Layer 5 of a small transformer language model trained on English Wikipedia (10 layers, counted from 0, width 128).
A neuron's activation on a vector x is GELU(weights . x), where the dot is the dot product.

Input weights of the MLP neurons that the questions are about. A number n stands for (n - 500) times 0.0011.
n4: 310 489 493 308 384 393 531 559 542 500 517 592 328 652 581 432 630 496 416 555 427 409 392 609 507 609 490 461 514 401 586 530 677 456 474 450 473 634 544 616 355 401 606 535 579 541 383 650 493 402 435 676 586 263 479 861 490 456 637 489 513 311 568 462 470 526 750 438 523 402 606 448 677 384 510 398 427 581 418 297 567 454 483 438 377 513 521 550 646 291 743 441 583 352 458 547 806 642 403 503 510 473 339 711 496 592 710 421 454 574 412 404 435 500 257 555 370 365 449 681 560 385 336 503 526 619 411 586
n23: 539 500 369 272 589 504 476 516 598 530 539 309 694 431 606 724 632 571 623 616 461 557 362 508 645 693 516 549 620 632 492 651 607 390 641 504 305 704 771 250 629 283 691 774 689 626 399 586 382 457 620 436 697 417 337 570 392 647 733 488 427 260 480 375 457 339 342 359 389 488 434 420 492 511 543 623 484 690 532 438 541 675 277 624 379 206 480 629 375 268 611 553 460 657 476 362 702 371 500 566 192 504 436 453 632 381 375 460 322 568 694 464 424 430 364 329 288 384 520 364 516 536 523 458 608 577 444 716
n29: 693 628 413 572 645 338 438 359 618 326 406 618 386 515 718 410 534 419 794 295 507 371 381 485 433 515 579 521 511 415 500 568 518 588 521 692 270 579 420 518 585 482 372 549 463 460 548 493 504 601 772 699 281 597 526 511 401 387 433 310 732 594 271 611 450 426 470 521 409 489 528 451 478 517 518 560 443 663 314 660 481 524 339 610 400 599 642 468 305 475 438 801 396 837 578 538 468 615 396 418 580 390 511 665 398 440 264 522 559 497 723 463 612 317 447 598 401 508 460 562 715 340 507 482 648 564 540 337
n45: 441 419 500 660 635 557 705 389 325 338 582 410 559 313 489 367 442 282 589 591 354 475 563 477 435 399 706 504 633 687 542 507 416 281 716 651 485 552 425 632 404 339 673 457 660 358 287 345 634 552 572 317 496 478 696 760 436 534 366 441 445 328 650 534 405 493 331 532 616 423 559 326 462 590 622 373 644 414 323 504 675 443 703 398 585 412 539 434 508 619 407 637 714 525 546 687 533 500 452 214 291 489 413 511 663 380 446 420 661 457 722 640 431 493 707 255 515 476 489 315 492 594 551 562 580 313 308 562
n56: 303 564 500 418 413 542 437 451 507 444 558 341 630 528 339 523 471 354 407 538 409 550 459 593 321 525 541 428 244 439 532 628 403 481 490 682 344 585 493 445 753 372 781 732 647 476 500 575 613 277 549 447 650 497 525 422 570 382 380 605 500 349 417 451 483 533 599 523 517 518 443 473 288 490 769 209 395 614 448 483 475 546 503 747 419 473 504 619 464 678 589 477 433 537 429 361 409 598 449 540 510 503 490 510 593 811 612 682 509 680 378 580 679 358 335 686 483 547 284 587 349 590 510 657 438 422 542 477
n100: 511 581 396 464 413 515 518 544 510 366 443 245 378 547 418 521 656 326 229 504 458 181 685 780 427 593 577 476 347 682 474 349 465 527 593 402 331 493 273 615 445 521 567 678 533 450 271 537 521 471 504 427 481 479 309 763 417 579 680 504 444 607 432 391 493 510 595 418 548 530 580 393 661 517 542 424 363 554 504 721 686 239 620 540 504 640 412 525 692 450 297 396 734 528 423 515 493 555 465 454 425 416 417 542 727 618 667 733 590 554 627 656 434 540 735 414 478 617 489 572 258 600 521 410 567 465 464 378
n101: 457 328 370 529 454 232 493 422 624 472 204 636 583 566 534 552 564 630 733 485 359 521 579 442 469 433 482 497 402 454 478 539 440 537 549 539 507 593 696 562 611 521 599 328 430 590 482 411 694 543 665 529 661 559 348 575 482 326 803 667 470 446 406 573 422 437 215 448 189 582 592 325 252 366 632 479 472 392 547 592 402 497 536 610 404 595 671 521 394 270 244 490 555 563 314 458 511 419 286 408 406 518 350 747 451 507 486 548 591 397 504 705 650 581 590 378 635 466 577 442 688 373 510 760 561 408 482 549
n102: 575 709 381 316 447 581 537 474 490 316 449 398 797 567 579 469 447 397 541 368 422 417 320 322 543 500 365 246 545 337 903 603 318 735 685 433 427 457 394 627 592 387 632 485 614 514 316 503 425 428 386 787 515 469 340 346 547 500 626 580 694 608 642 463 390 591 611 458 290 530 571 630 559 624 646 591 436 518 536 422 413 747 364 398 393 532 537 511 412 478 532 765 589 658 537 416 429 765 482 433 511 475 478 450 602 602 514 493 419 541 523 401 598 500 349 503 471 675 372 431 508 406 395 598 478 447 515 338
n134: 416 527 545 511 500 568 696 401 447 579 422 594 421 492 351 496 508 642 806 391 602 493 578 586 327 427 478 645 562 427 553 577 392 510 432 569 492 567 440 227 500 438 328 377 349 444 568 215 862 437 534 705 559 328 546 407 346 672 608 465 645 348 582 644 354 659 531 525 399 296 464 323 381 421 717 634 551 548 743 449 492 543 522 560 438 161 473 614 449 489 600 381 374 435 603 528 624 568 474 398 437 671 406 518 570 366 279 712 600 255 438 628 288 612 644 461 428 535 462 538 558 507 529 486 605 431 815 471
n145: 300 659 358 637 690 558 455 330 422 547 278 500 481 454 597 659 606 457 656 656 643 434 432 378 561 437 420 550 534 456 711 667 370 489 434 413 549 412 349 545 343 401 663 378 471 419 496 332 677 270 685 607 466 290 379 634 533 406 520 483 658 593 659 624 349 433 521 309 480 563 484 555 392 612 388 634 600 459 614 384 255 196 965 717 233 313 696 492 474 456 460 386 616 630 587 491 552 570 248 417 565 548 447 552 390 587 446 290 496 415 775 418 430 777 378 367 266 517 455 738 660 573 555 461 645 313 382 500
n149: 562 545 229 284 500 500 701 273 620 732 567 444 643 614 707 505 535 418 550 544 396 231 327 447 249 465 319 220 520 637 505 761 205 522 691 557 305 347 505 607 416 335 576 415 529 611 264 610 654 201 539 766 531 329 609 390 656 617 738 414 782 317 738 593 472 491 678 509 449 500 212 486 331 571 729 491 595 437 719 68 706 319 863 485 338 420 475 429 632 529 611 579 594 537 609 546 324 855 300 287 630 434 412 696 842 242 371 490 526 440 656 520 370 545 530 430 671 398 173 378 611 660 528 641 500 675 748 345
n169: 562 493 673 507 445 490 651 480 538 446 517 528 684 547 551 506 559 433 559 591 289 557 375 460 306 321 572 503 441 555 500 419 423 559 321 712 453 523 530 230 690 234 536 510 557 354 557 456 352 477 524 480 412 414 534 569 547 563 561 538 466 328 450 547 494 548 140 443 452 565 322 400 687 595 418 519 588 457 540 516 614 388 592 547 595 487 616 654 301 559 361 404 473 371 544 525 373 507 388 315 281 705 658 490 648 548 570 763 557 329 590 651 634 429 382 526 345 601 443 453 400 527 490 539 404 565 644 416
n175: 315 632 308 345 500 394 593 153 580 442 584 270 330 365 511 657 658 521 272 585 644 535 607 632 625 699 504 504 588 410 545 633 632 415 512 672 395 532 540 544 529 508 669 628 464 532 504 285 567 432 557 358 394 354 340 471 423 404 446 630 814 568 296 549 699 450 435 174 508 446 473 399 385 485 729 613 516 588 669 516 521 669 425 581 347 246 591 685 635 500 584 550 394 485 672 415 394 484 425 559 245 566 322 520 475 682 332 524 543 123 629 277 577 481 816 615 650 479 532 573 433 368 353 547 486 449 612 302
n194: 648 371 423 632 360 552 653 601 458 394 467 300 554 417 539 652 489 531 695 321 231 511 515 485 409 489 786 580 327 471 639 522 279 486 373 691 400 434 504 367 624 353 326 511 724 643 399 469 420 419 474 623 457 482 629 416 281 319 528 458 582 280 637 414 615 486 583 465 315 892 453 375 372 633 692 479 710 279 459 684 446 634 569 504 424 356 686 565 395 438 636 592 545 589 406 399 688 324 500 568 368 486 411 449 657 561 370 504 523 402 653 593 372 300 347 504 619 403 478 474 332 478 486 479 528 615 537 496
n215: 379 554 411 745 613 473 590 451 475 636 597 247 552 317 393 400 535 433 485 594 624 496 567 444 504 531 504 454 730 598 530 537 464 393 536 544 421 315 493 605 580 435 551 658 526 292 318 395 618 626 700 470 638 364 584 442 444 650 410 438 638 422 339 269 347 561 389 196 450 423 329 561 313 717 548 420 511 630 369 591 496 511 529 440 559 471 864 526 488 530 441 414 466 576 458 520 500 508 360 398 463 580 470 717 399 558 560 364 533 475 457 330 611 688 283 668 165 394 492 462 225 347 280 464 639 638 698 293
n227: 375 504 352 235 562 599 693 392 391 472 513 849 609 431 685 310 553 540 719 504 479 484 471 593 728 570 687 612 213 711 552 554 242 708 488 384 474 605 394 352 642 657 587 513 573 492 530 317 634 247 590 577 701 403 491 526 709 525 410 487 437 193 581 792 550 684 448 391 447 483 248 283 452 625 429 340 542 644 470 467 561 265 496 342 604 103 470 621 616 521 272 402 612 357 448 298 512 470 479 595 530 550 389 529 583 500 169 672 633 375 667 646 374 654 390 390 359 718 675 560 623 369 492 389 446 620 649 422
n257: 302 529 386 410 396 616 452 383 549 606 311 421 606 532 504 360 644 65 570 552 639 519 512 587 564 553 593 489 459 272 395 306 630 830 333 926 464 723 496 563 605 461 531 357 488 500 536 448 524 579 680 705 517 371 516 692 488 901 431 599 577 480 651 588 288 458 544 568 344 537 396 236 431 569 543 255 473 563 393 655 451 273 406 400 547 504 663 434 379 484 311 489 492 527 468 479 640 536 332 550 528 628 532 352 447 527 402 733 504 511 377 664 180 589 373 534 444 458 548 556 307 385 534 535 601 635 421 500
n262: 493 459 496 496 219 186 435 170 425 686 507 571 500 650 408 448 571 466 653 605 430 390 439 662 384 377 585 347 496 542 438 475 500 667 372 584 283 589 742 370 570 454 588 459 489 654 500 551 593 647 620 595 606 411 345 363 591 388 555 466 500 296 388 653 290 549 658 610 549 493 272 517 493 490 557 615 500 676 475 362 668 155 535 678 482 451 552 645 304 564 654 483 687 347 316 470 489 482 387 349 353 553 551 493 328 598 493 668 558 353 549 562 413 493 448 376 417 440 533 442 351 345 410 615 534 419 558 469
n265: 456 465 589 507 562 618 451 538 532 582 325 629 710 588 482 425 543 449 527 575 445 250 482 680 472 643 621 500 714 639 420 427 482 324 385 621 496 371 680 388 603 522 504 512 723 548 390 584 629 578 470 280 622 554 558 589 417 575 550 430 455 337 504 542 380 229 347 504 558 635 376 403 588 569 750 428 621 496 403 255 779 357 566 308 489 485 772 393 653 330 414 471 519 572 201 516 570 409 345 489 574 329 474 703 527 395 315 500 697 504 624 417 306 455 438 353 824 571 428 428 484 403 298 587 548 380 399 329
n332: 448 678 433 526 504 546 530 523 571 683 403 203 604 546 468 482 473 540 290 666 416 471 656 605 496 666 548 450 527 537 592 496 351 555 579 639 135 418 564 301 340 398 684 519 439 429 530 458 485 507 693 454 540 443 462 593 606 579 623 543 604 545 597 291 431 569 477 314 601 589 343 525 90 607 382 369 618 522 451 269 896 572 736 511 335 588 642 570 484 626 474 464 447 619 254 627 566 462 467 401 511 533 239 323 508 554 400 496 507 511 601 360 421 521 356 590 557 492 500 296 364 552 681 202 570 548 594 616
n364: 595 250 310 507 493 439 734 561 336 396 571 512 555 458 507 543 504 169 612 361 387 568 363 661 327 539 507 415 609 278 527 493 370 469 744 467 530 769 504 526 413 551 712 627 402 556 420 426 493 333 428 455 370 550 542 723 511 324 514 360 590 470 425 436 369 572 550 443 371 693 598 417 626 428 559 460 570 597 661 423 392 429 423 763 419 376 427 581 571 478 667 619 565 734 592 583 544 652 438 591 415 562 440 699 531 467 368 474 406 358 643 266 360 591 566 579 376 598 94 541 539 541 576 616 554 311 264 279

Each question shows a token from some text and the vector x that enters the MLP there. A number n stands for (n - 500) times 0.012.

"ile ": 590 565 568 525 479 500 380 541 569 463 343 465 406 466 599 574 415 487 554 454 519 613 488 568 392 407 322 384 539 521 496 490 561 401 462 386 610 522 504 590 496 471 602 649 454 488 545 551 510 294 455 531 511 648 486 521 479 555 415 554 584 577 490 602 520 488 597 556 517 536 524 575 529 455 430 469 534 468 546 567 453 472 545 407 463 394 464 520 535 532 479 453 508 499 500 473 419 400 456 589 584 484 484 561 552 482 661 595 494 450 597 522 526 437 471 498 498 463 494 531 622 371 507 485 188 458 434 565
Which neuron lights up most? n145

"sc": 444 440 385 440 457 508 490 592 583 504 584 517 408 393 492 553 625 605 395 317 434 613 557 398 557 372 470 586 515 645 250 448 548 542 546 432 609 440 462 554 358 549 523 613 445 434 506 522 513 546 577 593 492 617 556 523 581 200 460 697 456 504 554 521 527 457 601 454 643 582 536 541 519 511 443 396 523 461 353 529 579 415 621 518 569 482 625 520 466 593 339 469 479 482 544 422 390 491 521 496 672 454 512 440 515 389 560 428 468 566 491 386 519 571 696 578 513 626 533 455 485 498 438 511 421 420 276 576
Which two neurons fire most, strongest first? n100, n45

"ad": 360 570 600 430 485 435 328 431 577 603 332 520 549 406 451 500 415 645 497 562 552 844 420 568 520 539 406 545 517 471 518 496 614 371 512 536 507 607 440 567 560 539 476 511 547 537 582 614 446 609 550 499 666 516 380 443 422 329 424 633 393 499 490 437 512 420 426 668 549 462 429 697 602 472 593 525 594 579 468 480 256 509 467 539 427 589 479 421 517 432 575 435 340 438 547 441 469 495 485 538 562 388 453 518 442 441 591 571 428 533 495 527 499 575 355 424 526 464 545 498 398 529 507 633 499 472 458 576
The most active neuron and its activation: n56, at about 1.9

"il": 543 615 653 593 437 518 450 611 564 569 433 591 496 505 329 659 537 514 471 491 470 542 546 513 627 588 339 508 669 493 331 532 555 542 421 346 587 578 431 477 502 544 515 389 388 388 448 648 511 423 372 509 460 518 555 605 499 375 466 628 424 652 496 487 498 451 360 392 455 360 586 442 402 356 386 601 510 275 352 487 511 518 445 511 642 543 474 399 689 519 512 536 563 582 564 491 418 553 427 487 730 561 599 465 441 496 574 640 418 464 446 511 528 518 484 412 543 450 569 388 487 429 550 557 410 489 537 494
Which neuron lights up most? n101

"'": 396 550 539 648 438 425 522 684 541 543 601 539 424 510 489 429 535 540 459 543 570 539 474 583 477 431 406 592 456 484 389 605 542 496 421 222 442 372 487 577 379 353 541 628 406 455 473 681 527 538 338 399 483 478 544 627 445 534 551 571 436 682 499 389 516 406 458 515 525 558 524 673 536 502 374 438 619 456 417 610 505 569 512 485 566 495 387 342 546 415 536 516 469 476 559 494 453 481 572 431 667 618 446 396 433 479 449 488 522 558 564 469 577 584 525 481 615 459 562 603 326 402 579 450 397 525 485 530
The most active neuron and its activation: n100, at about 1.4

"est": 465 513 488 532 428 446 446 661 562 677 437 494 494 366 287 520 445 433 529 366 449 613 553 639 430 568 454 660 635 457 379 316 575 372 487 431 508 380 574 541 510 424 460 666 424 444 660 584 499 581 468 589 570 621 414 571 577 481 543 572 467 584 534 394 608 433 538 537 664 506 488 630 392 392 471 494 529 399 505 519 548 620 426 464 597 399 514 508 622 528 448 516 439 494 578 504 583 384 541 472 257 536 641 383 526 340 438 333 529 602 476 492 442 513 474 405 492 329 626 327 503 594 503 536 454 471 505 600
The most active neuron and its activation: n23, at about 2.4

"the ": 520 494 519 616 509 457 507 514 522 569 558 488 363 473 524 417 418 496 464 518 477 582 531 540 552 492 572 514 488 539 513 436 536 555 477 471 475 478 451 450 513 549 495 526 551 516 507 524 492 547 497 444 545 568 498 554 491 509 491 543 497 464 470 484 565 468 486 543 601 423 524 543 448 398 433 481 581 535 491 499 573 472 517 476 540 485 515 470 497 597 539 458 467 537 470 478 427 520 507 548 479 534 579 426 506 567 457 437 537 505 468 510 447 528 577 533 489 531 505 530 523 514 490 514 43 520 534 472
The three highest activations, in order: n227, n332, n169

"A ": 516 606 549 578 498 475 554 501 383 567 506 503 443 497 566 412 447 453 513 441 569 724 515 584 462 407 647 580 544 545 431 483 431 475 579 513 510 564 536 535 611 514 462 508 501 538 456 496 399 528 468 412 374 556 481 408 650 545 423 504 456 559 504 400 428 548 468 569 599 492 469 683 526 435 433 542 550 447 570 534 528 463 530 523 585 481 402 507 598 498 503 416 423 519 405 522 472 456 525 522 462 525 464 477 502 468 518 503 569 572 443 487 484 496 531 495 484 440 530 511 497 493 438 532 128 524 473 498
The most active neuron and its activation: n169, at about 0.38

"of ": 581 483 444 485 495 477 478 483 547 542 539 560 431 478 507 582 489 489 464 497 458 626 548 577 530 491 442 509 538 510 497 481 510 480 451 413 540 511 512 548 448 463 543 528 532 469 598 546 466 518 452 480 532 494 574 461 465 425 515 556 536 470 477 539 497 487 496 627 662 423 530 579 493 448 488 395 485 487 532 437 488 509 528 484 588 508 527 541 501 522 579 477 457 486 608 466 469 610 496 483 466 472 476 460 520 514 436 517 486 453 417 547 465 542 522 505 493 565 554 581 500 487 476 518 53 549 509 513
The three highest activations, in order: n175, n56, n4

"ting ": 536 508 511 500 457 502 492 494 529 515 507 553 442 498 499 474 449 469 479 463 429 533 529 492 496 455 476 517 458 487 540 359 465 565 535 482 479 490 509 514 510 481 567 527 521 567 443 542 562 445 492 477 554 414 490 506 470 516 431 530 563 504 435 552 542 501 497 486 584 468 497 484 487 402 412 565 569 558 506 496 624 432 523 503 564 502 527 542 490 537 585 472 425 566 520 516 393 518 424 572 462 534 555 495 532 513 517 515 576 527 539 460 494 613 504 542 540 468 472 484 553 503 494 478 61 487 492 539
Which neuron lights up most? n169

"an ": 516 326 593 456 418 604 481 584 584 533 442 599 423 497 639 540 399 464 546 500 536 603 573 490 471 504 361 476 452 514 524 576 397 452 432 417 628 596 440 583 464 414 589 558 431 486 602 488 387 647 461 516 427 493 532 415 527 507 476 520 450 466 593 525 376 461 451 535 629 563 598 545 544 332 503 438 518 573 578 547 380 581 513 514 542 394 573 481 551 456 489 455 398 466 525 450 500 508 553 451 422 559 608 637 575 513 552 414 539 548 461 509 493 433 602 555 475 460 480 427 661 543 566 490 214 395 365 499
Which neuron lights up most? n364

"In ": 579 459 513 428 492 480 611 447 497 577 485 555 208 441 471 568 441 614 515 494 437 589 595 491 494 518 486 530 331 525 486 464 407 460 479 464 605 562 480 540 539 468 434 511 517 468 542 492 457 499 492 574 500 560 498 495 597 481 579 550 500 463 468 512 348 518 437 614 652 380 490 658 428 422 493 490 484 571 585 474 441 571 476 502 535 479 527 540 648 551 502 576 573 544 476 501 511 455 468 509 545 486 466 397 535 584 534 505 509 445 397 506 521 459 469 491 557 495 554 615 488 467 592 503 145 509 405 504
Which neuron lights up most? n227

"1 ": 430 469 502 550 397 525 440 537 559 438 524 559 465 596 485 443 368 511 537 435 502 656 504 478 615 484 534 533 470 551 473 553 502 534 460 439 606 479 460 487 586 447 489 554 518 484 602 550 440 512 440 492 522 591 477 520 465 428 535 509 388 576 503 547 471 505 473 661 555 531 521 530 522 404 649 597 642 343 573 482 470 517 487 507 611 463 492 415 350 541 522 416 458 468 415 564 555 478 445 529 620 581 417 415 491 534 499 471 478 561 410 511 548 508 583 584 473 441 576 368 511 489 456 468 150 474 572 513
Which neuron lights up most? n101

"po": 534 466 447 562 428 592 572 548 606 534 507 406 421 473 468 557 428 640 395 486 576 661 547 438 683 412 407 520 601 413 258 643 563 491 479 493 552 326 404 392 560 598 440 512 507 439 773 547 445 628 446 484 520 452 640 438 578 402 328 552 479 692 433 444 465 535 495 398 486 487 433 302 471 360 364 543 552 466 594 541 428 643 517 542 591 479 509 457 515 557 474 385 422 443 462 554 393 695 517 505 586 528 494 540 402 467 521 501 515 553 434 607 465 535 425 703 496 529 606 536 415 423 378 477 475 541 464 533
Which neuron lights up most? n215

"ec": 392 634 406 564 484 522 399 566 561 494 543 433 407 441 489 544 506 643 539 301 553 518 513 436 518 506 522 652 512 423 387 570 591 390 488 454 574 475 456 541 452 398 408 550 453 511 901 446 451 445 510 531 589 448 442 464 613 489 574 436 488 484 421 592 525 401 548 546 672 486 476 708 399 462 560 643 566 406 498 511 653 562 366 436 445 434 506 429 440 622 435 585 395 534 505 394 492 491 513 492 726 526 419 339 341 532 466 530 508 455 525 327 615 459 484 618 657 516 610 514 515 442 518 457 491 458 369 410
The most active neuron and its activation: n175, at about 2.7

"gr": 393 474 522 419 439 656 447 526 506 626 449 497 376 573 334 567 306 436 496 296 490 694 640 521 629 355 375 583 640 408 320 393 562 543 540 530 511 601 457 443 540 656 417 480 533 436 554 550 423 516 459 645 567 570 525 543 458 403 474 504 334 679 448 578 418 577 559 558 512 496 569 481 464 328 425 537 501 476 531 572 465 460 452 532 559 576 513 412 500 486 399 443 447 450 572 444 472 559 604 573 570 562 446 408 449 573 547 469 506 471 486 514 579 390 656 522 417 546 511 540 546 584 427 516 429 584 367 538
The most active neuron and its activation: n257, at about 1.1

"s ": 481 421 488 499 484 517 525 526 574 402 498 545 382 553 527 477 357 447 516 361 467 615 541 490 433 437 378 553 597 419 563 486 494 500 486 478 561 527 497 594 477 457 523 471 512 477 567 577 455 549 436 552 496 461 536 587 531 480 541 442 471 533 462 445 475 568 495 562 601 560 473 560 540 448 482 428 607 437 537 489 470 503 479 497 576 509 509 478 448 531 559 493 445 503 630 442 465 507 495 507 567 570 581 430 453 446 570 499 583 557 463 500 551 491 580 582 507 385 510 479 571 543 498 520 92 427 477 529
Which neuron lights up most? n364

"ent ": 550 526 546 569 576 533 450 553 520 429 490 556 476 470 409 423 437 500 517 476 467 624 557 482 469 472 484 538 582 455 489 526 552 502 513 559 508 514 472 585 538 578 579 430 486 516 478 482 502 472 525 478 566 515 576 566 491 432 413 477 489 535 502 502 557 523 466 511 535 470 463 614 488 421 510 439 504 361 502 515 544 548 522 485 666 526 445 474 524 524 524 420 392 512 503 538 479 476 513 472 548 515 459 480 562 498 506 428 499 547 447 483 418 552 647 511 469 379 461 512 530 533 534 546 74 531 497 554
The most active neuron and its activation: n45, at about 1.2

"es ": 537 520 526 485 460 511 477 516 514 510 531 559 445 521 491 446 404 460 462 471 434 535 532 489 474 447 487 526 481 474 574 351 505 557 539 457 477 499 506 501 501 462 572 543 509 585 410 540 560 416 493 493 564 399 468 512 457 515 478 507 569 501 442 541 520 496 499 484 572 450 508 515 470 418 392 554 601 561 480 487 629 444 548 522 562 512 525 529 461 522 557 481 463 586 513 500 379 540 419 573 479 538 562 484 514 519 516 542 595 566 510 461 494 607 498 568 544 444 433 458 556 523 509 466 81 474 495 517
The three highest activations, in order: n149, n56, n169

". ": 560 562 426 498 489 496 498 683 521 472 456 490 363 518 466 540 414 540 543 457 495 722 451 494 468 511 508 522 375 467 537 485 517 574 555 458 445 451 539 392 513 481 553 517 487 541 521 542 546 546 475 533 505 508 472 425 481 517 548 563 619 566 397 560 442 397 477 459 592 447 518 677 537 492 396 544 457 563 535 521 623 498 501 535 502 540 415 554 437 432 526 419 534 534 510 463 480 486 482 604 572 479 455 479 451 570 493 536 564 514 514 458 487 441 460 493 502 419 513 380 490 535 573 500 117 575 455 535
Which neuron lights up most? n332

"e": 479 623 512 550 524 436 460 560 600 618 550 580 201 507 420 526 197 463 506 654 487 485 513 527 517 417 309 622 546 412 496 410 413 446 409 378 572 460 481 491 441 540 451 543 415 442 636 420 591 521 381 467 419 585 565 505 643 463 592 608 425 678 593 607 415 601 552 481 538 295 619 508 517 684 540 581 540 302 446 385 484 418 570 529 512 435 428 525 615 484 526 435 476 454 647 400 572 529 474 502 484 487 451 509 522 501 536 317 406 513 310 534 487 655 543 536 569 430 592 455 568 500 498 500 495 550 498 503
Which neuron lights up most? n145

"bet": 559 437 467 581 484 567 529 582 540 449 577 554 473 513 576 635 413 506 420 405 331 594 505 488 439 437 527 456 486 504 321 475 430 422 422 542 609 539 385 488 457 517 325 496 429 451 665 624 442 556 392 576 483 698 430 318 483 312 516 570 467 596 359 504 474 366 435 666 533 497 437 688 539 416 617 610 651 405 552 510 647 317 645 463 610 531 542 446 509 562 611 469 538 408 568 614 460 557 480 446 517 422 497 482 431 434 496 413 406 614 388 560 489 505 452 502 674 384 576 493 554 385 519 509 589 511 433 543
The most active neuron and its activation: n194, at about 0.43

"ish": 478 474 457 471 481 456 537 556 655 496 464 520 416 446 558 515 643 522 350 382 494 449 593 454 648 465 392 441 556 421 488 423 499 543 417 595 553 513 364 522 498 543 398 328 508 399 707 570 415 527 578 590 588 628 386 474 461 321 469 674 425 626 608 450 488 460 637 732 766 458 635 711 506 298 409 466 481 440 544 514 380 517 430 453 525 531 467 398 450 513 591 657 386 568 512 653 383 502 606 436 561 486 533 407 394 445 545 474 384 504 443 442 437 553 480 501 556 459 602 616 434 459 537 528 485 480 478 596
Which neuron lights up most? n29

"all ": 458 510 503 537 557 563 447 497 482 581 583 526 507 447 481 558 345 440 413 438 484 644 542 484 519 485 459 550 431 484 430 487 466 424 357 586 527 531 519 598 522 462 660 511 419 470 500 442 495 554 518 482 495 584 592 483 475 454 395 584 478 499 471 476 545 548 455 494 562 512 484 538 499 451 534 479 586 392 458 545 504 554 482 487 501 487 461 443 502 511 535 470 414 539 537 478 442 479 550 576 560 573 565 544 484 504 497 473 529 539 519 569 509 532 534 537 452 471 544 461 501 566 465 502 84 523 562 566
Which neuron lights up most? n56

"st": 492 519 341 490 465 503 368 505 551 324 414 493 342 556 437 533 480 547 469 446 473 827 438 466 631 487 444 604 453 397 414 428 485 605 487 435 588 604 458 571 450 543 574 725 637 487 490 557 449 627 390 513 474 581 481 365 652 454 507 527 396 564 533 462 452 474 500 477 607 576 513 546 530 506 522 514 573 276 292 620 423 554 502 610 595 552 461 453 463 624 506 541 535 472 527 484 524 419 493 510 429 462 642 479 540 299 317 249 450 505 477 580 524 511 605 443 357 528 509 470 549 617 525 541 531 491 516 521
The most active neuron and its activation: n23, at about 0.12

"b": 506 499 642 493 451 516 470 557 496 440 459 501 456 569 478 488 549 511 532 433 477 484 506 386 530 376 418 595 557 513 434 508 546 419 427 368 523 542 399 658 541 627 567 586 332 498 520 518 256 513 527 474 549 625 459 515 677 427 464 481 353 587 380 496 481 392 431 596 637 519 573 626 612 277 476 442 489 414 577 567 422 521 425 540 551 598 465 367 615 546 467 616 545 515 628 452 470 602 501 547 703 482 404 482 427 484 401 463 495 503 519 607 541 460 647 742 500 493 448 509 471 556 404 450 500 516 441 326
The three highest activations, in order: n29, n364, n100

"ate ": 639 443 468 482 527 526 523 550 532 507 528 543 431 472 467 488 457 580 482 382 475 599 489 547 461 496 371 583 561 484 412 474 448 570 491 525 451 574 420 542 552 555 560 565 451 501 536 453 541 462 402 575 519 561 574 518 596 508 369 441 467 576 524 391 550 573 455 450 599 503 511 543 481 424 556 395 514 409 494 473 454 476 470 488 512 416 443 547 442 546 580 425 410 523 463 571 528 489 526 548 493 535 554 437 564 480 578 435 500 551 409 520 518 451 577 645 531 527 546 559 497 516 429 551 110 523 517 531
Which neuron lights up most? n56

"th": 444 472 617 608 443 369 349 606 606 531 523 376 503 481 426 625 403 504 414 393 583 579 523 536 544 478 530 509 498 512 530 404 517 505 393 277 351 488 501 711 419 570 548 508 387 534 677 598 532 512 521 655 503 673 552 470 609 313 532 552 426 680 386 519 491 485 537 417 631 429 621 591 429 339 472 565 476 347 536 445 435 544 486 367 446 451 455 400 559 501 446 525 527 519 537 592 502 627 571 396 501 494 580 602 477 558 593 480 558 587 614 511 517 441 534 582 424 474 502 368 514 506 375 470 405 417 462 493
Which neuron lights up most? n100

"ic": 564 485 398 557 394 444 488 452 518 541 498 546 423 507 382 558 409 531 468 440 413 538 448 679 584 619 412 515 657 384 516 409 627 551 333 399 629 577 553 496 517 525 279 449 391 536 585 555 458 455 401 516 378 510 442 535 456 324 406 489 499 614 483 609 447 423 513 446 593 519 489 610 617 601 624 550 646 392 380 578 497 581 450 431 717 610 378 488 411 603 383 577 503 344 544 443 601 610 573 389 512 550 697 371 378 469 530 439 446 453 348 413 546 416 563 557 505 557 547 547 505 431 539 528 490 478 472 604
Which neuron lights up most? n262

"ra": 587 560 701 497 540 550 404 593 548 674 498 551 474 627 519 329 458 568 599 616 497 607 413 366 503 603 335 522 550 527 395 422 450 427 278 501 453 342 468 446 600 553 639 425 389 438 622 615 646 721 408 528 512 580 566 388 590 596 413 435 430 573 485 415 498 636 508 522 583 472 521 501 581 431 464 449 486 419 511 540 549 517 396 451 619 561 580 287 556 408 477 474 493 548 499 385 479 536 391 408 480 536 422 418 461 514 572 564 513 480 462 503 485 475 479 570 474 467 591 344 326 562 421 495 495 577 459 548
The most active neuron and its activation: n215, at about 1.5

"fac": 496 471 537 459 480 545 403 498 580 548 437 482 362 517 547 533 306 526 507 267 493 634 395 483 536 512 437 675 545 364 315 482 625 409 471 573 790 486 516 332 505 490 403 547 492 549 613 497 480 502 463 559 550 514 525 529 452 385 472 445 457 666 375 661 487 379 507 598 668 385 511 517 502 288 462 596 613 369 517 568 443 514 429 554 568 528 480 477 532 560 542 622 506 554 665 585 464 485 585 439 620 564 516 382 379 330 380 436 578 514 527 530 452 392 441 592 535 481 567 554 665 496 449 548 430 398 442 494
The most active neuron and its activation: n29, at about 2.9

", ": 595 519 525 506 447 493 478 513 458 553 494 534 393 495 485 472 435 454 474 447 426 545 527 482 517 482 489 518 439 484 542 378 531 548 509 428 503 503 497 486 496 502 557 556 514 570 392 561 510 420 515 514 591 461 499 502 476 525 512 474 574 500 416 511 480 506 505 469 587 454 518 528 493 404 417 518 589 583 525 469 626 433 546 500 536 531 493 600 425 529 529 457 489 581 508 488 371 592 431 594 469 545 576 509 499 544 516 558 557 584 517 480 462 588 465 540 533 457 469 493 521 480 541 459 81 485 497 524
Which two neurons fire most, strongest first? n262, n56

"$": 653 617 490 493 590 554 637 595 449 567 523 577 489 478 572 427 334 455 525 443 485 735 349 670 488 388 551 510 555 509 493 601 517 504 498 378 428 457 431 508 553 435 397 492 391 434 684 539 520 652 441 431 498 688 626 581 432 556 490 487 471 592 427 547 407 353 432 583 633 554 548 565 612 299 499 555 529 466 563 349 552 530 499 417 569 473 349 373 483 576 589 406 468 558 562 479 495 511 525 540 579 532 344 453 424 514 528 401 504 520 419 539 496 490 416 538 495 432 624 434 573 522 464 526 304 379 481 468
Which neuron lights up most? n364